Layer 4 of a small transformer language model trained on English Wikipedia (16 layers, counted from 0, width 128). Numbers have three digits each and are written without spaces.
A neuron's activation on a vector x is SiLU(gate . x) times (in . x), where the dot is the dot product.

Input weights of the MLP neurons that the questions are about. A number n stands for (n - 500) times 0.00058.
n0 gate: 404639519369456500330543487400479602304554491510510292580404588521575578471673367517297506211648824387420584493549318487471612632429516475376292455553507612652413458494460677536615533487559532737621500457601569589530479536563430435729454678437325491526661490652311473594356493650470410465457608450735482500475291587433517497203540434368511552313494371371620490506461488403552405365494
n7 gate: 511440646567588625522589376395431493597504661586754655432406437481603492651148429247608463723410594649548619548554219507376772718514407432578452521650349486544543313555594468342638345517523360449483553496633649180453386559587597234440570426510542424413611539504644588387496493482583502368468472483697477297540383587421331392497431679433716661538577660363673504547458667387325474469303
n16 gate: 605636623397396314473512316578376593528633698392395317583667636383348347530517455531396408614462378518798383368527331465362562585549723441588434553492535586333496466534493569322539425412720492381267268325712556531653325437613406538486768202573533452410588652612593504626706516755639526349724488277454578528424231672336488351692587376436429428589533533666562640376421376483361661559542
n62 gate: 441328507493754401594476462570557655450462741443608714458424399429545469421613710500411301489277180480534466321521426435517438504632291480585661694346690505567313473550426466479532573448290369525351459365624579329364464459552393510658532493258464570403557571448389521565537500656411638500486609614407506418432485430637579672477488410207812594543438628410573427461429599485562650533588
n68 gate: 625803652352410522282631530603466573668363599379541550497603561448726378370496294415512404631684558382434704481467463558460569554719496639554305550434408528523342529454438399339299537462496539560559687544450336533322666281408454304401625421510570620616814443511368351600486542518581577623620507390370483222466461607432496514406494591711575700500532444430625544417468565746353372267217
n78 gate: 492760504492404717567438520330399574733556742480452477483224469374384434489500345445469330281792475582704362208218420757539574446696417388519507416457488383607551319424643307429525453734463396616533392449401488699552653282666694368456504381574492760224455404406441564677450471508525665450516531544504399536529454445680480415519561359511791469643618496500480413515316647696454754582392
n85 gate: 496407489280590354840435456408466555458441739413459334497416453415557689574544398511557363492512442552634539455427593580420471481665293243551625713464573486648415335620305399332664456663542318680397417607226686384570473560636411533349615589372686215560591349544632578450507523536672433527588485541330362474466346581403379517598579723589488668416497462379504265521636585595663422566453
n88 gate: 467478471639570527656415643576530493373600659449473484458629484506594425576425576460526458555360427621656442412579510441597543666497560553419581551464572515567662626753534638759455494540393465476382387483594445435300382593487599513306412526541486596456490426477493500210344247487418404604549536643369485449497822500660556311547557828336634371525455300536583424290487353675510448456506
n104 gate: 612633535422492541529271387580401565777562389444605528574319225307484429497512348475404286443571432708561292519604489643333382681567376490546497647629651583541598319386372754338500321497633493489588511583352444589485329469369301496244683391476416592535504454543395416583500373543570463705841600500422596378594561547490471571435634536634547514431503466550366645578398458777397547497687
n109 gate: 516421739344405172488637327389463468716406795441586316587659448312525586523580485533672565265491440707398472546322364512616601496695395535448361571488728553525647289551359333403333705381731571728473604647654551415434590504676547235356496441573612407371689361561280401232408605472713586432326275638426343400485530570392382706469648423496325417449699604480578398752492543460358541558261
n112 gate: 409434340500622473839597412549472583347355493520592333558515426335576448381360652858529353484475615504639511430515523695410865361630583374563532577466568451440375448518486416591434298361274356500600570644620386845378333516485489556306789356346516430536582396515504634670377524537691549711504425415439514616567611454510394457655716466607630463312370274492314348496400476545448580590604
n119 gate: 475514372655551375271552422475625483591641513366585531536669500606466559520492356331644426213374493665603486428570493562400653313490775480486620609500430527559567417379366481469308616388669671768375521760474478444440352447394517503467645421536408509318623328594402397606503660517532431596709483546247326371435592557525629474537521521712274445369572533496556676421575275610596297400586
n126 gate: 595431529480658645378540357745503530451463453444728483593490275275503538429206548595470543539574440573479513448577534697553346337668568538523311529497362404666585613558484527352525376490458365607763556537418458480381560441588601547443376737641464327601528589527412490401443391391537440582450557300533506337276628507682507376468427513618569325542265353372493439326497560602482379423553
n136 gate: 285386725279256223632366509387530263466420539457632473468537491396626592585718638646225022622627559297400345577449472754597607691550375518537425627282700393455486596652587529384585770350750409600447326477500568606401569272552459712487723559593274508487206473765210580168702272715659364328444449526520629610753520674562379662607767551418395732089516531425594570592364463530623384478509
n139 gate: 324594254384716623347507395326342531500458613557389405509538432414455529576425472500542506551455395493522251546527640524517658493588566575473647707500624582552434327686377531479437529516377648433468558704405496647455304564514560548387704308464518405586539473693580616569367382507456537645438565367489345277503620670384521403645515417345530456655654428697795663331722537362708548470399
n155 gate: 447559294346675500328549345385448614833187580482532573671450531427454476384558576557532410403305534503535358757539370465479408246545401578542530586373422636553457455497643589550351422517567608754543381268519452384424376249432356549573323469483496428531849556518418623563518574664467580785511496530485484463394433522418464477537528308451477385374641338429421643651438716369680572415378
n165 gate: 489522614409409409593338365593595441627504493508556460732537805362242545592387709649426437504476356490401417393603500463573441690493482560624335460500389540493400311667410678419584609748675663394615453578660350394425527677440375324486425291619523402550404533537463241601635623525364545438725562556496394405403317657686537434355413459359635493504420528511470474709254698444441462412181
n215 gate: 716527596412687304417632300276469503454459608284514544606627450564640534503433555355664318496493381500466393719432514483568503328637638513503442835537500589371476534516430665425466450384364417678420453442576440419666359567270490399417547427387605557421772537585373434364395457419384537640428514381393371549401583493575336674669405534313471557421526484452490685603607527300439443747490
n225 gate: 489475401380418665537511467574530485366556551264870547513426525441462592553316480652615404593516597503477500394511313529420394596586623385619479447453651435380611522535820598500785480427357414418351284463597382449322508588338578652524625593698438380610413421456695664227442397424443592330643595490717439311517651667558452607636522544396666500398595347298596441493432399576756327681723
n243 gate: 269507595365551615715396454666426465322532598417475325614419476578537407540370528535547352614688463602528534721643536448317549210462406444266560503476507374457472345726569303392474256474430295714250538349378674507571570705489422490565539596490408528493645442458556507214503195490629462552507469526428622457618633458481427470547542671384692688550635460598465391599500506405478577340490
n253 gate: 332394598259622478592504607544560605288515626492599335556526575386582400479928546485545475385631626349480450545511530626291569489489430590787441680583369444506635529616558471355414383562542329333298600409627492623618431464559091543626510351476715532472485479653456311355540443518540366381308504459680644507633584614346333435569658703468512525308312476373573544575518594626550473535375
n258 gate: 441355710428473429479322381632491569536552529568653551633265510328548343500305608580527418616406685454500487671600546356398249446490593670599552510483552323418680531553448623596393525317707399370334530403485597579430587676490553514635436614631526631377254317828365591645473532517382418384545401422385586457416722604601572607405671479423415554394402421379490483422557558579529443375612
n300 gate: 397427421426492357576409372479588316422472452465441386526414316448556471725589592500253474536418518310570523588602597652473605464433631331524409490334507398563514430316462506418516516503647487594391497521583550598514550485699675797270384383610594373743440567538414389511699330644729528500551520642540443609551680517521384346422752483607522587271538545490404493522780637711500472490567
n0 in: 643549605423540534221431435475582556581514495566568489574402541465527432308333535483830483570671371561490443659519378544613467515492545463445497438622483444468497577589401552386579523513412576275529500480391529483387474455531446608537503544479627256538353443522606523389572471478276530429478470458626402506518559590505447503636546481552515508682714436559503590429576356503671528561415
n7 in: 756425636314425533461475516374521535513255619556516475566641415395283345472601486616564546631608513539417566470557468383434506523519463533456536435579570745548503588457560451392509385467698459516485318914453560411487345563516447551318606328618500455478589381379401763433484510399588552588787582590414515487521480693466433572518436599603521319488525445430539513506481500458564353567503
n16 in: 647617494397398570700481339441500506473648558594605628472497605517469418534305491523467483459582418439468525503234216674449341595471431531548274711639451435451631458569460526364450590460743516556424490510411514564428531295503478432640497437472565483190503567458572510602600736551515405531584358426619509380391538451385503763522562412500409564581517549796402464638770512440442587376599
n62 in: 570466471757479489533345361579490648461269565595590669613484568524509545469529464535629518624382438470507450350497508345519591497505479472489531474406511516377492603516382471449689438505469592442505656519656243441617469401230466492497438605380409609440525545586540615486572531627564515576345500480517552464495517500343532563561456629534555579474493574282595600523455512523455555518387
n68 in: 351754374521393456519420506594565469400412590378610552599553479458449469488673572506406445631531474615508530240187623626439500709476563615540527413661329531407503518413529489578313594477637421319430402528474490703409562601584587614573474515724470396569567527525491519507506339463460515379314543523530509446517624582530705512290476512397567476485479565289472609558251539655635448639369
n78 in: 597420486408420632514329518435635622478525520530493384417345250561634604346336622749584567624512474598365560359539485514294657477430624500617456535493572673633316345659638570468716606459402567372470627453523500472409625625507590589470457493551511310559689511206417759447550403165523259338668507490697569544450485619383446581466441389623369525369719537507547496649472404617652404486472
n85 in: 597597579434497398763458580479689597475607503359442488456339503292439489471296473470406597611536411408489583209470682482461675402542445440536517465458648498583500458480562516418500547566538491593449399561327497668460513579497687494574475565566436511564500414582442780325617465491497595672784473608575631447327497451524533540483384585376432488517268526500467372600568392431628391497500
n88 in: 461471582426635648570593454533539608594576702369576503456536435505545353627316462381584518414625446588435600503545319356548419440645569394604391535725687502346427284500441457593423497397440435383435598470433481446558341362597558539570575465429583529584441728612418512658387409601550541284482790446373630578517421546596319517529390518529458585419471546482430636392474513340561620471373
n104 in: 655594442455541441311416472546489527579414542742460696557615479586497498546246497460466556640447424597335435303488534635467413532583578534434483432407391553567439545555395659434406522543487530673426771664529317500454414539345559216545508521641311471494412524639585395592548588566503564455521437637621447553458516665553467523460442582335448527439542488509442822460473314451414592388565
n109 in: 419654386589652443647343434550395485416331523680628384513466622500454519304598703710548424585537513515575442529485614638552460393488491500497506497426602402525784479488578389354534603661412555605439412590444639423541471395444545488581371542659431368605474326671456566353472542521577532516423509535503443580433520362333298512497519357636614482646588553410656425421573616379694351270421
n112 in: 552503632606540407638519520385679588483549464372530442466657682680611646519294407372435423589407548389471739392471285613552529668411522503355522592425343453494471446509469453637321587611322436617411682379366381442536558443579263348491440649364545442541618462376461490442423581535647456788240578583511506607491521289425291561599520445595518726559503450542598552632608538433386440503513
n119 in: 408464666342577553269523399347500546479541471524546548475417528518450435527525474627481471584541458643497329577546375418418497512525464636477456344358534520465434348384580513583377397400620550752562393566473479622526521544480600466661426330313400434481562449614451570473636539477368453603540367378583518332516548607429503662696425466587571536464448484534638448613310385305482677541461
n126 in: 563628406744717321475460361487279459565329392409563503441453537533576471320636514642584468559339536379550445481419570444420834454546557592503360728432534507401585565470564385487646382512428378663636644607510500519433622514664600444421662576547404542458613426525491567342392471475437615632590426423470477452415391494566500518595438550344460506320425375475582406515317391670576662437604
n136 in: 424522383377526289520490410566452539524523472537533468390559506444503465591486391619555506445604465454635580673565333435357774552327440351458625599637454548532378571661426433425524388497614718369463706599410480451357683382487389513482358663242611549317568461621641383476506391587672500379552419503592449510433476470425651435547543677503504743337319500470589434620398219301306527516490
n139 in: 437402572489368582369597596509447529497552401524378426507370449569492491497528557338436563530333376470477702381534529403440425672537575495435503483480607546434564709461470567414411450737548629435603455607704494509471315466312372477489508629424433548647658537526416456406517446469521506518600665334531611438322224491564532533503505437534401593417725618540347538598635526456573410631477
n155 in: 531394332477350567615520627374369617381569614462615506649454436548517515484643378405602367584497584403651550438500555723472500482455363424419538389469506625621448478396580523583536455395533261689355584468416331557480449556497412500537479547392476616558538581577614610667303577517537527410386460532414655515407503494548577436462448403642690508702394495440368400594492469469434521557559
n165 in: 510578363500644586338503689435335442353617590520542620403251453391458498451598344529766391456486615436587421653449500580417397426478627457357387600330484594517536614618693549551600536482527641563518478445286523490321476587458562624437473667552344483621347598387387772584335373452521561517449624588635619437530544682361574464617564465428299547494633482516312406615563385612667583347437
n215 in: 450480263463507494526656320453540541330473410361476546497406486674508595394570328568474426518296700599435631500427372384523494595629531555566372494427336513559614514503607534652417473401387489789585506441451497567408605541465390601579522583400657536590419431515553470387431646422667429469389621398315454437503565450554605478553457564432425534735410400585491488522531440465611398539294
n225 in: 244486789404584566511597573257592547631347372313500277611323571564572495545594490373637509678358235473377799496697614414229392447525438555536644570375385536586543564510527494633457467449504560489405610326629545589551671516580427340574430532596416672510414511572402493579322489599682595428622479395597576337652584569382522381874347385539500514524705620439543308615496442469584586397588
n243 in: 418531469471234363647558385556612448560247570527500463460541392456692538405361679380396463760560310516497503482541524569376627427443402563426580444517657491423558603371680490558593374473509398450574423488457503468491607544585506511696465633558629459522473477436538760530437503529527496451506480618381567485370491362500512314525510480358462656561508550317591547451406412358681588401526
n253 in: 425625506450530512599269313434615542460334336413572523528302626519380564591393620470440338447536560328484684392625457624441357531500563636500540442643416495511611482589478471563470684421409564549444450668503655660406462542623644388469594465650535529356596421509407527622600587618519539566479506404580481564411648618571384593400528685450388553397418639470278584416474468316446616545512
n258 in: 556581532568379713483527508846485431509525428692578574498361435391609502582467535458534573430391547524500432509348494500519677445294678560623434462594328475522536470484591535558333475369500559548544511378450572448573541533684535300611428516631421559545314557633686438596546463525429451407403538411461531443503506545610492531584548486568619646641572508522500608508357572368526492434470
n300 in: 687400541491544614454572381609514563644503458519385639547506506457403404670431489579493684484605687588648523400695479479500395380574460429488469480395437507301449707462576449398533539557320620451475270382583569425506497317400459637624497579432297471468715503683467491367649441612475424345485506480425561611416456621423524605540419545403448576546404497374518403412641457311719525337580

Each question shows a token from some text and the vector x that enters the MLP there. A number n stands for (n - 500) times 0.014.

"ka": 512511511461432489485473543489434480517527410484488512487502594504525237340448451467649424563463434557516470555462430555448515575497353490514347433490312498636541574446549488535464472468432499416464551540559571582579636597468444618548430564487439620531445452607568506582496618424525533432562489496614515472465528524322473404498565492496539517427408496515592538492454712406524615558496
Which neuron lights up most? n258

"en": 340502537466541593551448446462494473548333480503509514366529476622537475430435507512529539353491466567386354442504573561376523505401537497533464518391474575571439665482478546534504515566515497507443494456481549538401591375489616432464529671514491630518479547523607568464471588412430523479479598704475496529498498447623471611486468474665560554467377669370408473469509473449472416546483
The three highest activations, in order: n78, n62, n0

" the": 533508484529464507462580457477479407499474467517513501374555507768764755479512550545517716455542473477443529475495488479538553492487520456608582522458534345216539485466547411474434552552543497489395543544560540630548557497507388419543587499547477410533540432461524501537530390455461514469494457490512427446519467451505545525489554483436449411492403449545550506381523462467460521495489
Which two neurons fire most, strongest first? n165, n155

"ic": 462459484507546463452570421503392419527561390542558525421400511577482549395545538432520501531546527477604430550483577458553570610472401582356532530410607458430430632409515466500630470565552500592612543503438472466520677495619417537520551448348444450381468469487651572448587633563485587471433510627497507425522504417413449593399491556404479546496364641465498631540435425451360532464456
Which neuron lights up most? n136

"on": 359414430459480477589556350423361340572408464451452498552562560621539459546479406532459524450441428494463537578552538534541568587421500475640426495420496401509499536434509495473553504586426443655553451474479574556527522618583465568440539659550613558508422489435583564532457537525362577575372549602425520479406477487463544524425276530462591541500478513583410578460558405397544570483623
Which neuron lights up most? n243

" de": 476355391492545461431570527488596432463569466437486601569445537651472475449470609643548716515476559548459524496442555314557509493401545391403517481582415485563554356574481583451499577490418624587418517432377515479487453339470482614527499424489576525517401482491537465604496466435414599475570426613511407586569523538425536553462623550542572468456504475531465444516526603358452387551460
The three highest activations, in order: n126, n243, n68

" was": 577412415373410375520455458511596511635535483388489454444405543554490620532530535525519649435392513503684409443493432511447389532438453446535437487448540613536520576574494511472557513432489496480442616590487453634421524527467470525646560467532451314576413417411530473482505549487552296442484552446497419465599526525582579535478460441549509474507602544415533513432527606403561554530720
Which neuron lights up most? n225

"ker": 524592464553503579420421559663500537511505458443564561381412526444528464526443344529439775404455417526590529438541541519535473451450453549499465567493582478455540448495481436594429568458377451450562511402482604562513541426506445480378591440368476536445454499421702521451541637558536539508494505542480583521438611632489494429500393409477467578488367517423415450552638484437618611492521
The three highest activations, in order: n7, n109, n68

" ": 581513519606511491454496533482504471549513410469492657527463449628382437565482473548546641478443501547486434533487469517441510420431428492465424425518481533500369478722485572419499500454521528600523498390477463615541463507537510517427494481526593456511507451506528485480510552541490956493451449352494478485410478503572523557426522340581444528489604502508529456499530411433511437476495
Which two neurons fire most, strongest first? n243, n119

" re": 457491379410488507473478473487525425537476500484425623464504532571487393475419583619572582530519470551595538482440462526470453444527540577533459532485570609352551445574434576381546465466564570622488449523439530586451470366439544556448593402581443482560443423522495489445399631487526702376493540454524358573561619441328527526551499298534616503549680563509569412521506525483453387397517
The three highest activations, in order: n109, n16, n225

"li": 511485472480302546462403503555481488479421398610446404488487505587374554556464496487497519512529542406554547482426590510425553529519514494453574331491552687464450487480581501579573463491415581596555565466512442624520498517464579553574423534476407589471527415498454488427479637492522732508466505454503540481395536448481645581537552541435557492454421565456335560416415392346668466622444
Which neuron fires most, and how strongly? n16, at about 0.32

"ive": 415580532563651629494570421499488526581535469574376557554477489569554537509461421504477714500431451542493484382498541465455616470495512552506355396422582611579504586413462501604404346556505484595648613468486553447479560523536378440555640484361503538438502490422573504456419532450460612539542572583431469496477362365497475478472406613541435474436551425515421423586470424543397432483575
Which neuron lights up most? n253

" left": 480383384429408508418381545553507423486581385568493644516463506502480474493496395561552534528417444558472615495597368340438557528451461517436562476494388562371576426394410423469449467519577501482461549524468514447563498442468605354485576528620504625512550626457509466622520697596441518539515478535664506420495585562585451517427345476646590568493556436513486513497405536443545474549593
The three highest activations, in order: n119, n7, n104

"style": 521519548459489542536429424544522496549538468503503439537471552448555353493536318430504787438463392648505693447521324448548566526495510469442519479486468394407736567504474487568449583487584420511525453528574514526517456474436408561397552546378438598418439452521630456574520575528427461411488490483528519438538459486434518490519496515419429524498512473608510631613424530544541553371555
Which neuron fires most, and how strongly? n16, at about 1.7

" also": 559378494448511492558532490417588535609451467461501465465409553587474536503513529462514733423409499482677457475561516558531366578520537394529497442452416504475542595521424451558564423439486446468397424568501447632449535587392505531550552410495536353596359455475596538597560609481521292553465460424492358451543499419563599538472458387487465466537503600456593553468460662458586489524618
The three highest activations, in order: n136, n88, n225

"w": 473493399626463610447394476530550390489403562511513451449402535563419509502473477412528673501535469613455500613509447427432436449520672481496465589444502504585493577383425500574487468491493476433525454584448474497495463443707515494636446489532595524500422534474504464446636440531538649571534545477548381527555489459576597421600207517560533454464377535509391487500638531475546496438440
Which neuron fires most, and how strongly? n112, at about 0.19

"3": 441580462540474517588627490437514478372539458448462578539526486440444530626448475485638593465440441608513493515383533471518427530491530537451379307452562637392508555406396450469539523565508468552607508534468514501438491575505525582459505561443511509335534433444483556437637472529607642487575485386620458397588484398579552493460396447495442503508363653689480425423557390613503476576510
Which neuron fires most, and how strongly? n258, at about 0.3

" on": 570434522437556429383580507455482495440454327460410514481441462738495638497458349487541631546462580553510421608551431506505568405471612340459526525532504640491517478392622493564570557416567556647393484490549517503530447571465448526506459619354540483468434553549473421390456571494536475539541489446552628533513574408441434568515335415381555565499589504487581546495408421487513530508500
Which neuron lights up most? n215

"per": 459601459641537594520460467510459534618394397475499611430352513539512433479539492495439691590505408497499425433475577481524520509420606511585392448442583526441502469448441547508516567475430517441502541508464499475448519363479453465379499503377364377476479439407646440525486595690479757482530681588483548433511473495455550557563419455520591462455533599449475568493537390549573531507510
Which neuron lights up most? n62

"equ": 487489508562403501632563441560388343550483483451430486537573509493405448467425549476458482600549613498484582496592407456615511450442577573462407457413486517492470472392446508533477529581424486636709496466503667432525492500500501483492562504465555414413434572481416554456509514449521673450400581526334363518402601339501528492617369489498475546472462604521378626528596590563545475571567
Which neuron lights up most? n215

"'": 532418578514497496534529497577490466557495471454492591443524418530469407511410445574539784374555475539498487455359461446545425426327529466532523439519465669532463547359458460520499506486586580579661538384530564516526531498672450550475431476546431437336548498467513590545477396526456568470479633349397429545561488528372579564536540572455559528558470453580399523443555435461620534440476
Which neuron lights up most? n112

"at": 472475473464512532518556412449577544551440427490480601438546534676426422444499488301471522478640459487486441526444525534505549476473466526372445441469504559485508487463488504572518352605497509487582442622423459578516419554630443508562478593655483409411505402585602473507493472517465677526399673634551486570385597504412420472529389473435458597502302641521425579528453530548501412498561
Which neuron lights up most? n225

"ch": 518432331527373472330488451543441502511458456425474508488469561476592481463582445451589579472512554552524545524503435446548464481493504592476488499506494379433389516483451478499615474557560348535605513362545562389592509475479561560580553432562436481507465477499650456587586475543454597518476550671568472497419537397538479412630362570556493523405268641468399509485540619471673588492536
Which two neurons fire most, strongest first? n112, n300

"\"": 497543501460461485515433487536491617473379541576415574488546452230524505482511579374452721403538493648455497532392477538619407475438418543471442437499414595451647615439422660447512623506439472570579520586505451548572424527508496393479547529440472519518428459400614528635494570564445569527452413440598495554475429558465502553467449481447512458555445404550484455526535629428580473564396
Which neuron fires most, and how strongly? n225, at about 0.39

"o": 509556436459489476651442477532395407588409473436441617537374539561456516583446540573528572591537466485411516504375479496514441529390473533435389584446383538543451424479524505579426577474451456555516581551619418493385597563418566657578370556575409507601482535601674611484513555437337571380472491561409539511536575443545439463481460577502530556400395518633533430352504572526421504461546
Which neuron fires most, and how strongly? n258, at about 0.45

"al": 447583410392591541588603323482390492567406400528532518454532431676455626511466419432437649589583492407490529492480508517452433537457425449336415358375511603392499552533577463459425550599551523556670448440461427552519573534521507547491568407458500446487502418418622535518609658442494538525477501598531408486520513522460577453532590515621501436536558469536502454472441390553444434635502
Which neuron lights up most? n88

" since": 587496552499516446496486482456495516577500473524559394395511477575447662473491500517500801517475534453680361567575482494493423408438361579508557511511549531510477556593587522430525463551515480521462488626480612477448472515311509434621490574520485390592574533450486525484508531501480508486485348484481427472544609428459491465540402429330453407548555616401444507524382472352636542560496
Which neuron lights up most? n109

"D": 467573382432502487448498526506511498582433456610423571512651506651444432585469493397460581403540595445476489520555579364579431407474482592414490452550545510421534576544416565525504601543561394564627475520331543482543504368492398506566576456567489478382536494599415507530431524533444515401534436618562455536534516339518632586428342500425419556550349531499590397459564436598534454621528
The three highest activations, in order: n78, n225, n165

"iv": 530479552544496466480607484525451397553521452555529422465392414673471469547425577517500577568509482571476542615490570465685569489409620433601403468411580531557574398384398522607471377497467532591535457487521495433535461546444464499556660548365384506446552549371469463507527470465515560565324539545531284603476567493458487459500462438437514549397427634489482518487540507453392549494680
Which neuron fires most, and how strongly? n68, at about 0.39

"do": 413616449523451591639393513586523436468447331539506504491505481549483293491576445472522590551481389421535588602418552495482571523508514567390546464491455718589473371498626447540469395562512430461488568582559483562446561429414539543516486505470390475475487591602562630540491572445461628477486388508395530501523445458457521556483518396449296452471364629519528478507596605456478569497506
Which two neurons fire most, strongest first? n0, n88

"da": 466582541463476495352497618608506469419540293458545556474562494622490315411583448400473569509543390501534471585429526550467445514493394590413403334483474545523444510525562503588549519562420419439547545544441491480483525495479508604559526485396385575509515558642588509543418616527495490513419489510487586562465537440468518427514586497415431466442360662539602501518442680517488436692437
Which neuron fires most, and how strongly? n78, at about 0.31

" said": 572380374419464560464482525570565447537496485664508673499576472392529637456527470510558601537489458571610534451514389354587345522443485416452510537457448704374489470397553604448607503477484524600478441551406623476464473518414484461436550500546447624495472493485441476485458539492454610413571417504434466612498540429604441473492427460560471619517535417510442469600352554679452528508461
Which two neurons fire most, strongest first? n104, n165

" Le": 560459382618578513422511520491592346545487401571584357471414499675363487579644431612533589484514443397531552465489477438482440444496353514518475581573502460567343482534520661465574552644539546505486447497461486413494423445485422428437491505403432581447419561472552591603550543496524618488468558514452505417478442538490501536520390453447523611644407555437435683374524497580526483514500
The three highest activations, in order: n62, n165, n243

"as": 487466467346530499563551453417473439438506478399453505399682527687593484523525430437537446507469601445403479503473626700524466603444510541431534510403421529413531505478508582581422352548428444509532531404454431449637579534507496626556435579513512714452559602622446441522400511434522603497534602564536468545422554388469474496329546472473537484489435613450525449525384487474483497481555
Which neuron fires most, and how strongly? n215, at about 0.82

"ed": 499467391313500542526537559477525524559393535547528643544505549613393594367405451595461578570511433564515416599433480455593422437428450458429448487480507526371553539463473439578562465504458581522654619540398524501401505500456597501519505461629512478488415491574560519503558628348450372562486543515464549380399469471678486517453361451679479558530649487523390504433533507563408500497502
Which neuron lights up most? n136

" Ta": 558521527393429485515513489539547528517503393604437502561573586786511287519579490497491508627464455509465637421480504545477408519478397542425382447531455448569347468391568491560442425422386497429622540488449468483504472507500502532526486550559372512456403575505513616443537511438588693576578526480496423468526531451392486531418583409530459647512448453537609590445439516477447616567483
Which neuron lights up most? n68

"log": 579445516521480646592620531577544539557486373541501496401545510464490459497576371455383673445455481463511626570432497491571438551474610564401503452454485406567630336547592429528437552564432488480585502513474551577534439410449443417489520528498461584518582540386536585473599596506371475418451457514441511537434549531603464612509366463314346519310391596480543476566497484518544580491511
Which neuron lights up most? n136

"t": 555578337458440453388577527440507561421452402603586518469433536561410500437541468430509681457439411421505422536524380461484497422470511492474479453464522668650485469512482432343542445568321431538592510500483531562378454545620513429531419490621556506487594564569453447533485560584422577474452580562409452593486584539395540477611390554550479456577354648585436495536510571572524609535462
Which neuron lights up most? n155

"i": 534448539558559483569410569494474534504437498579533551507456435621486445478480606409534328530494482529497514426441630578429407449458423423477433451324460523379557472558573443542677516416529391540517509457563599619589481558448551480593441566448459521500480506518522505564548444522343714429424532522516509518426448500404433508541519572534435427408417601750384569460507527417512452622580
Which neuron lights up most? n62

"y": 394647547471558498549607408491480384552506484583568316541477494488570483408562479475463754456478468471523479464471616434409376511517475481458469489413374620528528582413478433491537547468519607481534515438463459488508474648460539598577443521486435613523508584558469398586565417599518487436569490509592510535589435464476556593625362477529469409506622614456457519416484566449413464368329
Which neuron lights up most? n112